Layer 3 of a small transformer language model trained on English Wikipedia (8 layers, counted from 0, width 64).
A neuron's activation on a vector x is SiLU(gate . x) times (in . x), where the dot is the dot product.

Input weights of the MLP neurons that the questions are about. A number n stands for n times 0.012.
n5 gate: -36 5 -22 -5 6 18 -46 -7 -29 65 -53 -18 21 -18 6 -34 -12 -32 1 -27 18 17 46 -19 40 16 -68 53 -34 7 12 -10 60 -20 1 7 53 -63 26 -3 13 33 -35 20 5 -29 34 32 24 41 -12 14 11 28 32 27 -3 -69 -16 13 1 -7 -22 -2
n10 gate: 7 -17 -28 -14 23 6 -31 -52 53 39 -16 -17 -1 10 -1 -5 -14 -39 24 -44 -75 23 -2 2 -25 -19 27 13 -2 -28 26 96 -47 -7 29 -30 19 -42 -21 -13 -4 -2 -41 28 32 49 -20 35 72 0 -17 4 31 -23 30 -27 -38 -12 -6 -15 -6 51 17 6
n15 gate: -14 40 12 -15 -12 18 17 7 73 7 -41 21 19 -17 -37 -30 21 -14 -12 9 56 55 -12 -61 47 23 -5 -30 -47 52 17 5 -33 -15 -31 -1 18 -43 75 -13 -37 -13 2 97 21 10 -13 13 -14 -34 37 30 -31 -1 -26 30 -24 8 54 -27 -49 15 10 38
n19 gate: 34 -16 44 -14 0 -25 24 -10 15 -41 51 18 16 -42 5 27 33 11 -9 53 6 68 21 -18 -35 59 40 22 -14 -13 -1 10 -21 -8 4 -11 17 -31 32 34 -28 -45 -48 -27 31 10 -72 -5 -25 -43 -55 -37 13 8 21 -43 -29 -26 23 -21 -27 -11 -25 -25
n38 gate: 19 23 -37 -22 18 -19 -13 -19 9 9 40 -3 -35 14 -66 -40 3 -11 24 -15 -42 42 16 -44 -31 -11 41 -18 12 46 -33 8 -21 -43 53 -44 10 40 2 -41 -1 37 -26 -38 -52 -26 -1 -2 -4 -1 -83 -14 24 24 6 54 34 -8 1 -39 2 19 3 64
n95 gate: -14 55 0 1 31 20 20 42 -18 18 -33 32 -26 34 15 -19 24 30 58 -2 -69 36 -37 -10 27 -16 15 -42 -10 1 -32 12 -42 15 -26 -15 3 15 52 -1 19 1 -90 -28 -28 25 -9 22 -15 7 30 -35 30 15 0 -5 -6 -3 11 -37 48 15 18 21
n114 gate: 1 -21 50 24 5 11 6 7 48 8 -71 22 53 49 -5 -70 -9 4 41 36 -6 21 -2 44 18 -20 -40 -54 15 -17 4 28 34 8 6 11 28 -16 4 53 70 27 29 41 30 5 49 32 31 32 -31 -12 22 17 19 -4 -25 29 -10 10 -3 2 -3 -22
n133 gate: 9 -18 16 -36 3 15 -2 -4 5 0 -27 7 -6 -43 -29 -3 -5 24 48 -7 21 22 -54 17 -20 -31 -13 3 -4 35 0 54 25 11 -34 62 -1 17 50 -3 33 23 -13 -11 -20 69 2 -19 15 -8 -4 1 3 -34 -27 -40 -22 -40 -7 -48 27 -17 -48 -60
n148 gate: 14 8 7 -31 14 -49 -10 -15 -35 -14 57 -13 -29 -11 18 4 -50 -65 9 5 18 4 -6 -19 12 45 19 -23 17 26 -37 30 8 -35 12 -39 23 4 -17 5 -8 -2 21 3 10 9 47 9 29 45 8 5 25 -63 9 30 7 -14 2 12 -41 -12 -37 -18
n158 gate: -42 60 -4 -2 -5 -22 -85 6 29 29 -5 6 37 -49 -8 -15 -38 -41 -16 -21 -33 10 -30 -1 -10 -7 35 59 -50 -15 14 -3 26 23 -15 -3 21 -1 18 -2 -15 55 -4 49 59 -50 8 5 17 11 -27 -23 6 -23 34 17 16 -6 -16 -26 37 -1 -51 -9
n178 gate: 46 4 33 2 26 -39 0 -48 23 49 -47 -51 35 -14 -6 56 30 0 -18 6 -27 32 -30 -39 -2 49 33 52 18 26 -13 0 -58 -41 -33 -23 -18 22 48 -11 -22 -6 -1 -20 -31 -5 9 26 -13 -39 54 75 10 9 11 16 -12 42 0 2 5 -11 -8 34
n183 gate: -25 24 -19 -16 0 46 17 -42 20 2 -56 54 11 -24 -27 -10 12 -33 3 10 -68 2 -3 -23 33 5 -27 3 14 28 31 29 57 0 -5 -24 33 -31 -4 12 18 -36 -5 -22 72 19 -4 4 -23 16 -43 -1 43 45 -12 8 42 -30 -3 44 -21 21 7 13
n5 in: -20 -58 -24 36 24 -18 -5 42 -9 61 -8 27 5 -33 -21 29 43 16 33 -36 1 39 42 28 -12 44 -4 -4 9 -29 -46 4 -33 14 4 44 25 19 7 66 18 -49 -22 30 -6 13 -32 -6 -10 -3 12 -22 18 10 39 -49 -9 19 29 53 -5 5 -13 11
n10 in: 12 19 19 23 48 -43 35 -17 9 -15 -22 9 16 32 -6 -1 -30 3 1 -33 -21 -2 -11 -18 -51 -12 18 30 23 26 -26 65 10 -27 -23 -9 -48 0 9 -35 27 8 8 -23 26 9 82 -13 -27 20 27 -39 -58 -74 16 -46 -6 -25 21 28 14 3 -21 -20
n15 in: -16 17 -33 25 38 49 -8 24 5 13 -30 33 27 -5 20 24 31 -20 19 -15 -46 -17 -54 19 -9 -2 19 3 43 1 56 25 -27 28 -11 42 41 52 -12 -64 -66 19 -67 -47 -14 -38 -19 -32 -1 -52 -14 24 -12 13 -20 -51 -28 -34 -12 6 11 7 1 4
n19 in: -4 11 -26 58 19 8 7 26 26 0 14 6 -23 -14 1 -17 51 33 23 0 -5 -15 -10 33 21 -38 -25 -26 -11 -3 23 18 3 -20 -27 -17 1 9 -15 15 38 62 -3 -17 -7 18 25 18 14 11 36 -7 41 -11 -65 59 39 58 12 12 -11 -31 -6 44
n38 in: -1 17 -17 40 56 80 27 41 2 -34 -13 -2 -13 7 -37 -49 -4 -33 12 -5 -8 4 20 -20 0 -55 67 -10 -31 -16 43 -30 -2 -31 -26 -11 29 16 -24 13 -16 17 -2 -31 5 40 22 36 19 19 4 12 3 44 15 -6 23 32 26 -18 28 -13 49 37
n95 in: 7 36 -3 -27 18 -8 -3 83 -43 13 11 19 11 45 43 5 -35 37 25 2 22 -16 -7 -22 -1 16 31 53 11 1 24 -17 -6 5 -23 -6 -36 24 44 8 27 -5 -31 6 -29 57 47 -31 -19 5 23 -41 -42 -39 43 -4 -1 17 38 -23 49 -34 24 -6
n114 in: -32 -12 40 -24 2 -16 11 -25 51 -28 -13 -49 16 -51 -3 -26 4 17 21 18 31 24 -26 22 -3 -9 -56 -22 -4 43 21 -12 70 -8 -68 0 -27 -28 22 47 -7 4 -25 24 -4 -21 -22 -2 28 12 -29 -24 20 -7 36 -29 -8 21 10 3 -9 -64 -64 -24
n133 in: -47 -40 -29 -28 -10 51 6 4 13 -33 12 32 -2 25 -19 -17 -33 8 9 8 19 -9 -38 36 0 -8 10 15 -12 -29 -29 39 -32 -8 31 -4 -25 29 23 -8 -19 3 8 0 -9 -34 -3 43 2 15 13 -38 19 -5 43 -3 43 10 -15 7 11 19 13 15
n148 in: -4 -2 65 10 -52 12 11 -1 21 11 -2 -4 32 -32 21 30 -37 -36 -5 -12 35 29 -11 -45 0 48 -37 -10 -12 18 20 11 56 -14 -41 -18 38 6 -25 27 30 32 12 28 -17 -17 6 -22 20 10 -1 20 -17 -12 75 38 -21 13 28 27 1 -9 38 -32
n158 in: -51 -37 -29 -20 2 22 -16 22 42 -39 20 7 45 -51 -9 -33 -19 -29 7 17 25 22 61 -2 -6 -19 -1 -6 -31 -8 -23 27 29 11 -9 14 21 -82 12 4 -47 -2 10 -1 -4 -23 -1 -44 35 57 6 -22 -1 -32 46 29 1 12 -21 20 11 21 -14 30
n178 in: 5 6 0 -12 -10 20 -47 38 -12 -9 -42 69 5 -42 -4 -14 -17 5 31 -6 -15 -17 14 16 39 -2 -11 -11 -49 -9 24 18 -46 45 23 38 3 -5 13 -5 -54 18 12 46 -19 35 46 14 -37 47 -16 5 17 -56 -9 -43 -57 -28 -50 -34 -45 74 32 27
n183 in: -7 -38 -33 -43 8 -25 16 -14 4 22 0 -30 46 -17 20 4 -2 23 48 25 35 49 -19 -16 9 -15 -4 -22 -1 2 65 30 18 28 -28 37 4 -7 -18 5 -25 7 34 3 -33 18 -33 15 21 13 -9 -37 53 -33 -2 54 -12 38 28 57 -18 13 -6 -15

Each question shows a token from some text and the vector x that enters the MLP there. A number n stands for n times 0.024.

"=": -33 16 6 -16 -10 -43 -14 -14 -2 -22 -12 -3 -3 10 26 4 5 6 -19 -19 4 59 -33 22 -18 6 13 -7 -11 -7 16 1 17 3 1 25 8 -18 6 23 -29 -3 19 12 3 10 12 -43 13 -2 -17 14 6 3 21 -15 -7 12 -25 18 10 6 -37 44
Which neuron lights up most? n158

" |": -6 -17 -35 18 10 -28 14 3 6 -27 9 -9 10 -25 14 11 3 45 4 -15 -5 50 -21 4 -13 3 8 -5 -5 -6 4 -33 11 -21 3 36 12 -2 -21 30 -17 5 1 -16 -16 7 38 -31 33 -10 3 10 -36 5 4 17 7 14 10 21 4 1 -30 12
Which neuron lights up most? n19

"tle": -19 18 -24 25 -37 -7 -1 4 15 34 -9 6 5 -20 13 -15 -7 37 29 -38 1 -20 -1 14 35 -5 29 -1 -40 -1 8 13 -24 2 -6 2 40 -2 -29 31 19 7 18 14 1 2 22 10 -14 31 -9 -15 -1 7 -7 -8 6 20 15 13 7 -5 0 25
Which neuron lights up most? n5

" one": -5 33 -9 2 14 -33 36 -18 5 -13 4 -38 -3 1 17 14 0 -1 -15 -14 -25 6 -9 0 30 -3 14 -15 -18 -7 -5 13 17 27 -10 13 35 -24 -51 17 18 1 19 5 -7 2 11 -7 -5 26 -17 22 -3 -9 -24 -21 32 6 -18 28 30 12 13 5
Which neuron lights up most? n183

"ly": 1 6 -20 -8 -12 -9 32 5 18 7 16 -7 -26 7 -8 3 9 5 15 -4 37 4 -26 -7 13 -32 36 6 -14 2 27 4 10 -11 -14 10 38 2 -31 31 -3 -1 20 11 -9 15 24 -18 -7 -2 -39 28 -11 5 -22 -24 -5 -8 -19 -15 24 8 -18 10
Which neuron fires most, and how strongly? n38, at about 0.76

" to": -14 7 4 -16 -45 -20 -3 -21 9 -3 13 -21 -15 -6 9 12 -8 7 -4 9 4 35 -19 1 13 -15 25 -42 -20 6 3 -20 11 -20 -9 -1 44 -12 -48 28 5 -7 17 -5 7 14 21 -18 7 -5 -14 10 9 2 -19 -23 -10 -19 -14 7 25 7 -2 35
Which three neurons fire most, strongest first? n148, n95, n183

" Out": -3 -18 21 7 -15 -34 4 3 -26 0 -6 -25 -15 -26 -1 15 9 5 7 -12 23 -37 -9 10 -3 -34 54 29 -6 19 21 6 -5 11 -11 3 20 -26 -44 5 4 -5 13 3 -10 14 35 -3 -7 26 -17 34 -34 3 -28 -7 10 -17 6 36 1 -6 -13 13
Which neuron lights up most? n114

" a": -27 -4 2 7 -20 -38 3 -32 -8 -12 12 -16 11 -19 5 11 17 -8 -3 8 -24 45 -26 -1 2 13 27 -33 -24 -28 33 -2 21 8 -9 15 37 -28 -17 8 5 6 9 -9 0 -15 16 -36 -20 28 -26 9 -2 -12 -10 -26 2 10 -12 -1 13 9 7 27
Which neuron lights up most? n158

"en": -16 28 6 -2 8 -21 4 -1 -13 10 30 -24 0 -5 23 -2 -1 7 11 0 68 -43 25 24 -1 -13 19 16 5 -9 22 -29 -5 -13 5 23 5 -20 -22 23 -7 -22 18 12 7 -9 13 -7 -4 -31 -36 11 -8 19 -23 -10 -29 13 21 43 -3 9 -2 15
Which neuron lights up most? n133

" described": -25 17 -20 -15 -30 -35 12 -58 -12 -20 10 -13 -4 11 9 8 -7 1 12 -16 -2 25 -1 10 12 -11 4 -13 -28 -2 26 12 0 -11 -6 1 30 -30 -15 30 7 -6 23 19 -7 15 27 -21 5 -19 -18 13 3 15 -8 -16 -17 -13 10 10 24 12 -5 44
Which neuron fires most, and how strongly? n183, at about 1.3

"s": -3 2 6 -6 -20 -6 6 -4 6 -5 4 -8 -5 0 20 24 -5 11 -27 -10 -19 19 13 9 11 -3 16 -29 -11 0 26 16 8 -1 -14 12 41 -14 -35 32 -6 -9 4 6 4 19 22 2 18 -11 -34 8 -14 -11 -19 -58 -7 4 -9 39 7 5 1 45
Which neuron lights up most? n183

" market": -10 16 14 -3 -39 -19 27 -14 -22 8 -10 -5 -5 5 15 16 11 37 -6 -24 -11 -21 3 -6 4 -11 25 -4 -35 16 23 12 -13 20 0 16 45 5 -47 25 -14 -13 1 1 -2 3 31 7 -28 1 -10 13 -13 -2 -3 -18 -1 -15 8 7 30 -13 -1 26
Which three neurons fire most, strongest first? n114, n133, n158

" Hab": -20 23 -3 40 -23 -32 28 -7 -13 -16 -6 -13 -3 5 6 16 14 -3 -5 -17 -2 -49 4 22 -25 -25 36 -2 -31 15 21 -9 4 21 -2 -6 24 -17 -29 2 -4 -25 -16 -12 -11 -35 22 -25 -4 -12 15 22 -22 12 -31 -17 1 2 2 0 -2 0 0 52
Which neuron fires most, and how strongly? n183, at about 0.55

" was": -29 6 15 -21 -28 -18 7 -18 -2 10 3 -11 -14 2 2 6 13 -9 9 -1 -2 56 -2 23 5 -10 7 -40 -12 2 16 -4 9 1 -31 40 10 -29 -31 41 1 8 22 5 -11 9 11 -25 -18 -20 -19 10 -25 2 -6 -20 8 -16 -6 23 17 4 -10 34
Which neuron fires most, and how strongly? n114, at about 1.9

"ita": 9 8 -11 7 -37 -7 34 4 -5 3 15 29 -5 34 12 11 -3 43 9 -20 -23 -7 31 9 -21 -23 22 -13 -5 -11 20 -15 14 6 -6 14 23 -15 -9 32 0 12 -19 6 6 -5 35 -30 26 14 11 8 33 51 9 -25 -2 15 -9 0 4 10 -2 11
Which neuron lights up most? n95

"\n": -28 0 -6 1 12 -41 13 -16 -2 2 -1 -7 -15 2 19 31 -4 17 -3 -9 6 23 -31 23 7 5 1 -24 -31 -11 36 -16 2 -7 34 18 7 -15 -10 -9 -3 -27 -3 18 -18 17 5 -22 -1 -35 -35 21 2 17 -10 3 22 -8 5 40 20 30 -26 34
The two highest activations, in order: n183, n95

"ke": -4 25 5 36 -24 -17 -14 14 -6 -4 4 8 -20 -19 -5 -9 -20 20 17 -10 63 -51 24 17 8 -19 26 19 18 -31 12 -12 -28 35 -20 13 -2 6 -33 10 -13 -23 3 24 -8 -3 -4 -5 9 15 -31 22 4 -1 -16 -5 8 16 4 36 15 24 22 2
Which neuron fires most, and how strongly? n10, at about 0.51

"M": -12 27 1 30 -22 -25 7 11 13 4 4 -4 -34 20 31 -2 8 18 -46 -28 68 -4 17 -14 -3 -7 11 27 23 -30 22 -14 -10 15 2 20 11 -4 -36 13 10 -19 11 -7 25 -5 -2 -2 16 25 -6 2 -33 -18 -2 -1 5 -18 27 -20 -19 10 21 -8
Which neuron lights up most? n114

" is": -20 6 10 -8 -33 -20 5 1 1 17 5 -8 -12 7 10 6 4 -20 16 6 2 48 6 18 7 -3 6 -38 -22 -3 27 4 8 -2 -30 34 11 -30 -40 39 0 0 22 0 -9 -4 15 -17 -25 -27 -17 19 -25 -6 -18 -4 13 -20 -10 8 17 8 -18 41
Which neuron lights up most? n114

"rant": 7 27 -2 6 -27 -3 13 29 -28 19 -8 -8 -31 7 24 6 -20 6 4 -10 64 -43 5 14 -6 -3 34 -14 27 -37 2 -10 -12 26 -5 20 9 -11 -7 9 21 -4 -42 -8 17 -38 7 -23 12 -8 -7 -3 -47 -1 -10 1 6 0 -11 13 -4 -13 12 24
The two highest activations, in order: n114, n183

" Ma": -27 1 -2 20 -34 -22 20 3 -30 -12 1 -38 2 -12 0 14 9 8 -13 -2 19 -55 -20 25 -23 -21 23 23 3 -2 29 -6 3 10 -7 -9 -5 -8 -41 8 -24 -36 17 -3 9 -12 5 -32 1 12 14 33 -4 10 -36 -14 3 -7 -16 -1 1 14 -6 45
The two highest activations, in order: n148, n5

")": -30 4 -16 -5 1 -27 7 -20 -4 -13 0 -8 -14 22 12 32 -8 12 -13 2 14 21 -6 3 0 7 6 8 11 -5 45 -8 8 19 -2 23 16 7 -31 36 13 -37 -2 -5 -16 29 11 -22 1 -1 -9 26 -3 -4 -9 -49 -2 -30 7 10 -1 -6 -13 53
The two highest activations, in order: n158, n183

"ora": 2 -1 -5 8 -26 -9 46 -4 -10 16 29 8 -20 -19 -13 27 -39 64 18 2 0 -15 27 37 -13 9 15 37 26 -31 9 1 -22 -10 -7 -16 6 -26 1 1 -3 14 4 20 -1 -6 19 -33 12 21 10 -5 0 6 -19 -39 -7 7 5 23 -12 20 -6 -8
Which neuron lights up most? n38

"b": 4 -7 -26 20 8 -10 6 -14 -43 4 -8 -26 -23 24 4 20 -3 26 28 -30 48 -24 -5 18 -19 -14 34 4 23 38 17 17 -8 -8 7 19 14 1 1 4 7 20 14 20 5 -30 6 -9 39 7 -10 12 -3 -12 -23 -2 -21 31 -10 -2 9 31 4 30
Which three neurons fire most, strongest first? n10, n158, n114

" television": -16 -8 -13 29 -23 -33 7 -10 14 -23 -11 -1 -23 -1 27 28 1 1 -19 -12 -30 -17 -21 11 10 -26 24 1 -15 0 18 16 -15 26 -5 9 34 -7 -45 30 -5 -16 5 0 1 7 25 7 -24 15 -9 15 -20 -26 -27 -25 10 -14 -2 4 16 9 17 26
Which neuron fires most, and how strongly? n10, at about 1.3

" and": -10 -10 -9 5 -24 -27 7 -29 -9 -21 10 -19 1 21 -3 15 -2 12 8 10 18 31 -35 17 2 -7 0 -17 -13 -20 8 -21 -18 -13 -7 29 22 9 -41 44 -5 2 -6 -25 -3 5 30 -27 -11 -28 -31 8 20 -9 0 -10 2 -15 9 13 4 5 -20 28
Which neuron lights up most? n19

" at": -5 -7 3 -14 -27 -29 -1 -17 -21 20 0 -20 -16 -4 19 7 -16 8 -31 -4 -5 25 -9 20 -10 -5 12 -34 -22 -8 19 -18 -1 -30 -9 10 38 -42 -21 31 22 -21 -10 6 13 31 10 -19 4 6 0 8 4 5 -15 -7 17 -29 3 14 18 -7 -11 38
Which neuron lights up most? n5

"ot": -17 38 -26 26 0 -13 13 -7 -2 9 5 -14 -11 10 -27 -2 -10 24 0 -5 92 -59 29 7 -12 5 19 5 12 -1 36 8 -6 26 -5 31 4 -17 -22 12 5 5 -1 7 -22 1 -1 6 2 22 -28 13 -28 -8 -9 -3 -2 -11 -15 -10 8 -1 21 22
The two highest activations, in order: n114, n148

".": -29 -7 0 -18 -24 -31 -1 -17 -15 -24 -3 3 -8 1 15 16 9 5 -23 -18 9 47 -12 -4 11 -5 11 1 -5 -3 13 2 -4 -6 -5 26 -7 -17 -47 34 12 -15 -11 6 -2 8 -10 -30 -9 -15 -6 11 -1 -3 -21 -35 -9 -5 -8 38 30 -14 -31 57
Which neuron fires most, and how strongly? n38, at about 0.42

" Kenya": -27 0 -1 25 -48 -29 8 12 -13 4 10 -4 -34 -1 31 25 -8 13 -14 -13 -8 -39 13 11 3 -22 25 7 11 -32 13 -5 21 13 -24 19 18 -21 -12 48 -16 -20 13 6 -2 12 -7 -18 -7 -6 -1 10 -19 9 -14 -32 -8 4 5 -2 5 15 4 38
Which neuron fires most, and how strongly? n133, at about 0.43

"str": -2 -17 20 21 -26 17 31 17 -12 3 35 0 -12 -21 -1 -1 5 1 6 -20 -18 -30 18 27 -12 -12 39 22 12 -28 -12 12 6 34 20 3 6 -7 -8 -18 8 -23 -12 6 -5 -24 33 -36 6 27 -29 9 -11 8 -19 0 -34 -29 -20 23 9 2 -16 14
Which three neurons fire most, strongest first? n114, n183, n95

" languages": 0 6 7 20 -24 -27 12 -3 -22 -1 -10 -22 -30 23 36 29 22 11 -23 -15 -4 -28 -10 12 18 -16 19 -10 14 -9 18 8 21 17 -20 17 24 -3 -29 30 0 -28 3 2 -5 0 32 15 1 13 -31 5 -22 1 -7 -46 -8 -22 -3 17 20 8 -14 20
Which three neurons fire most, strongest first? n158, n133, n19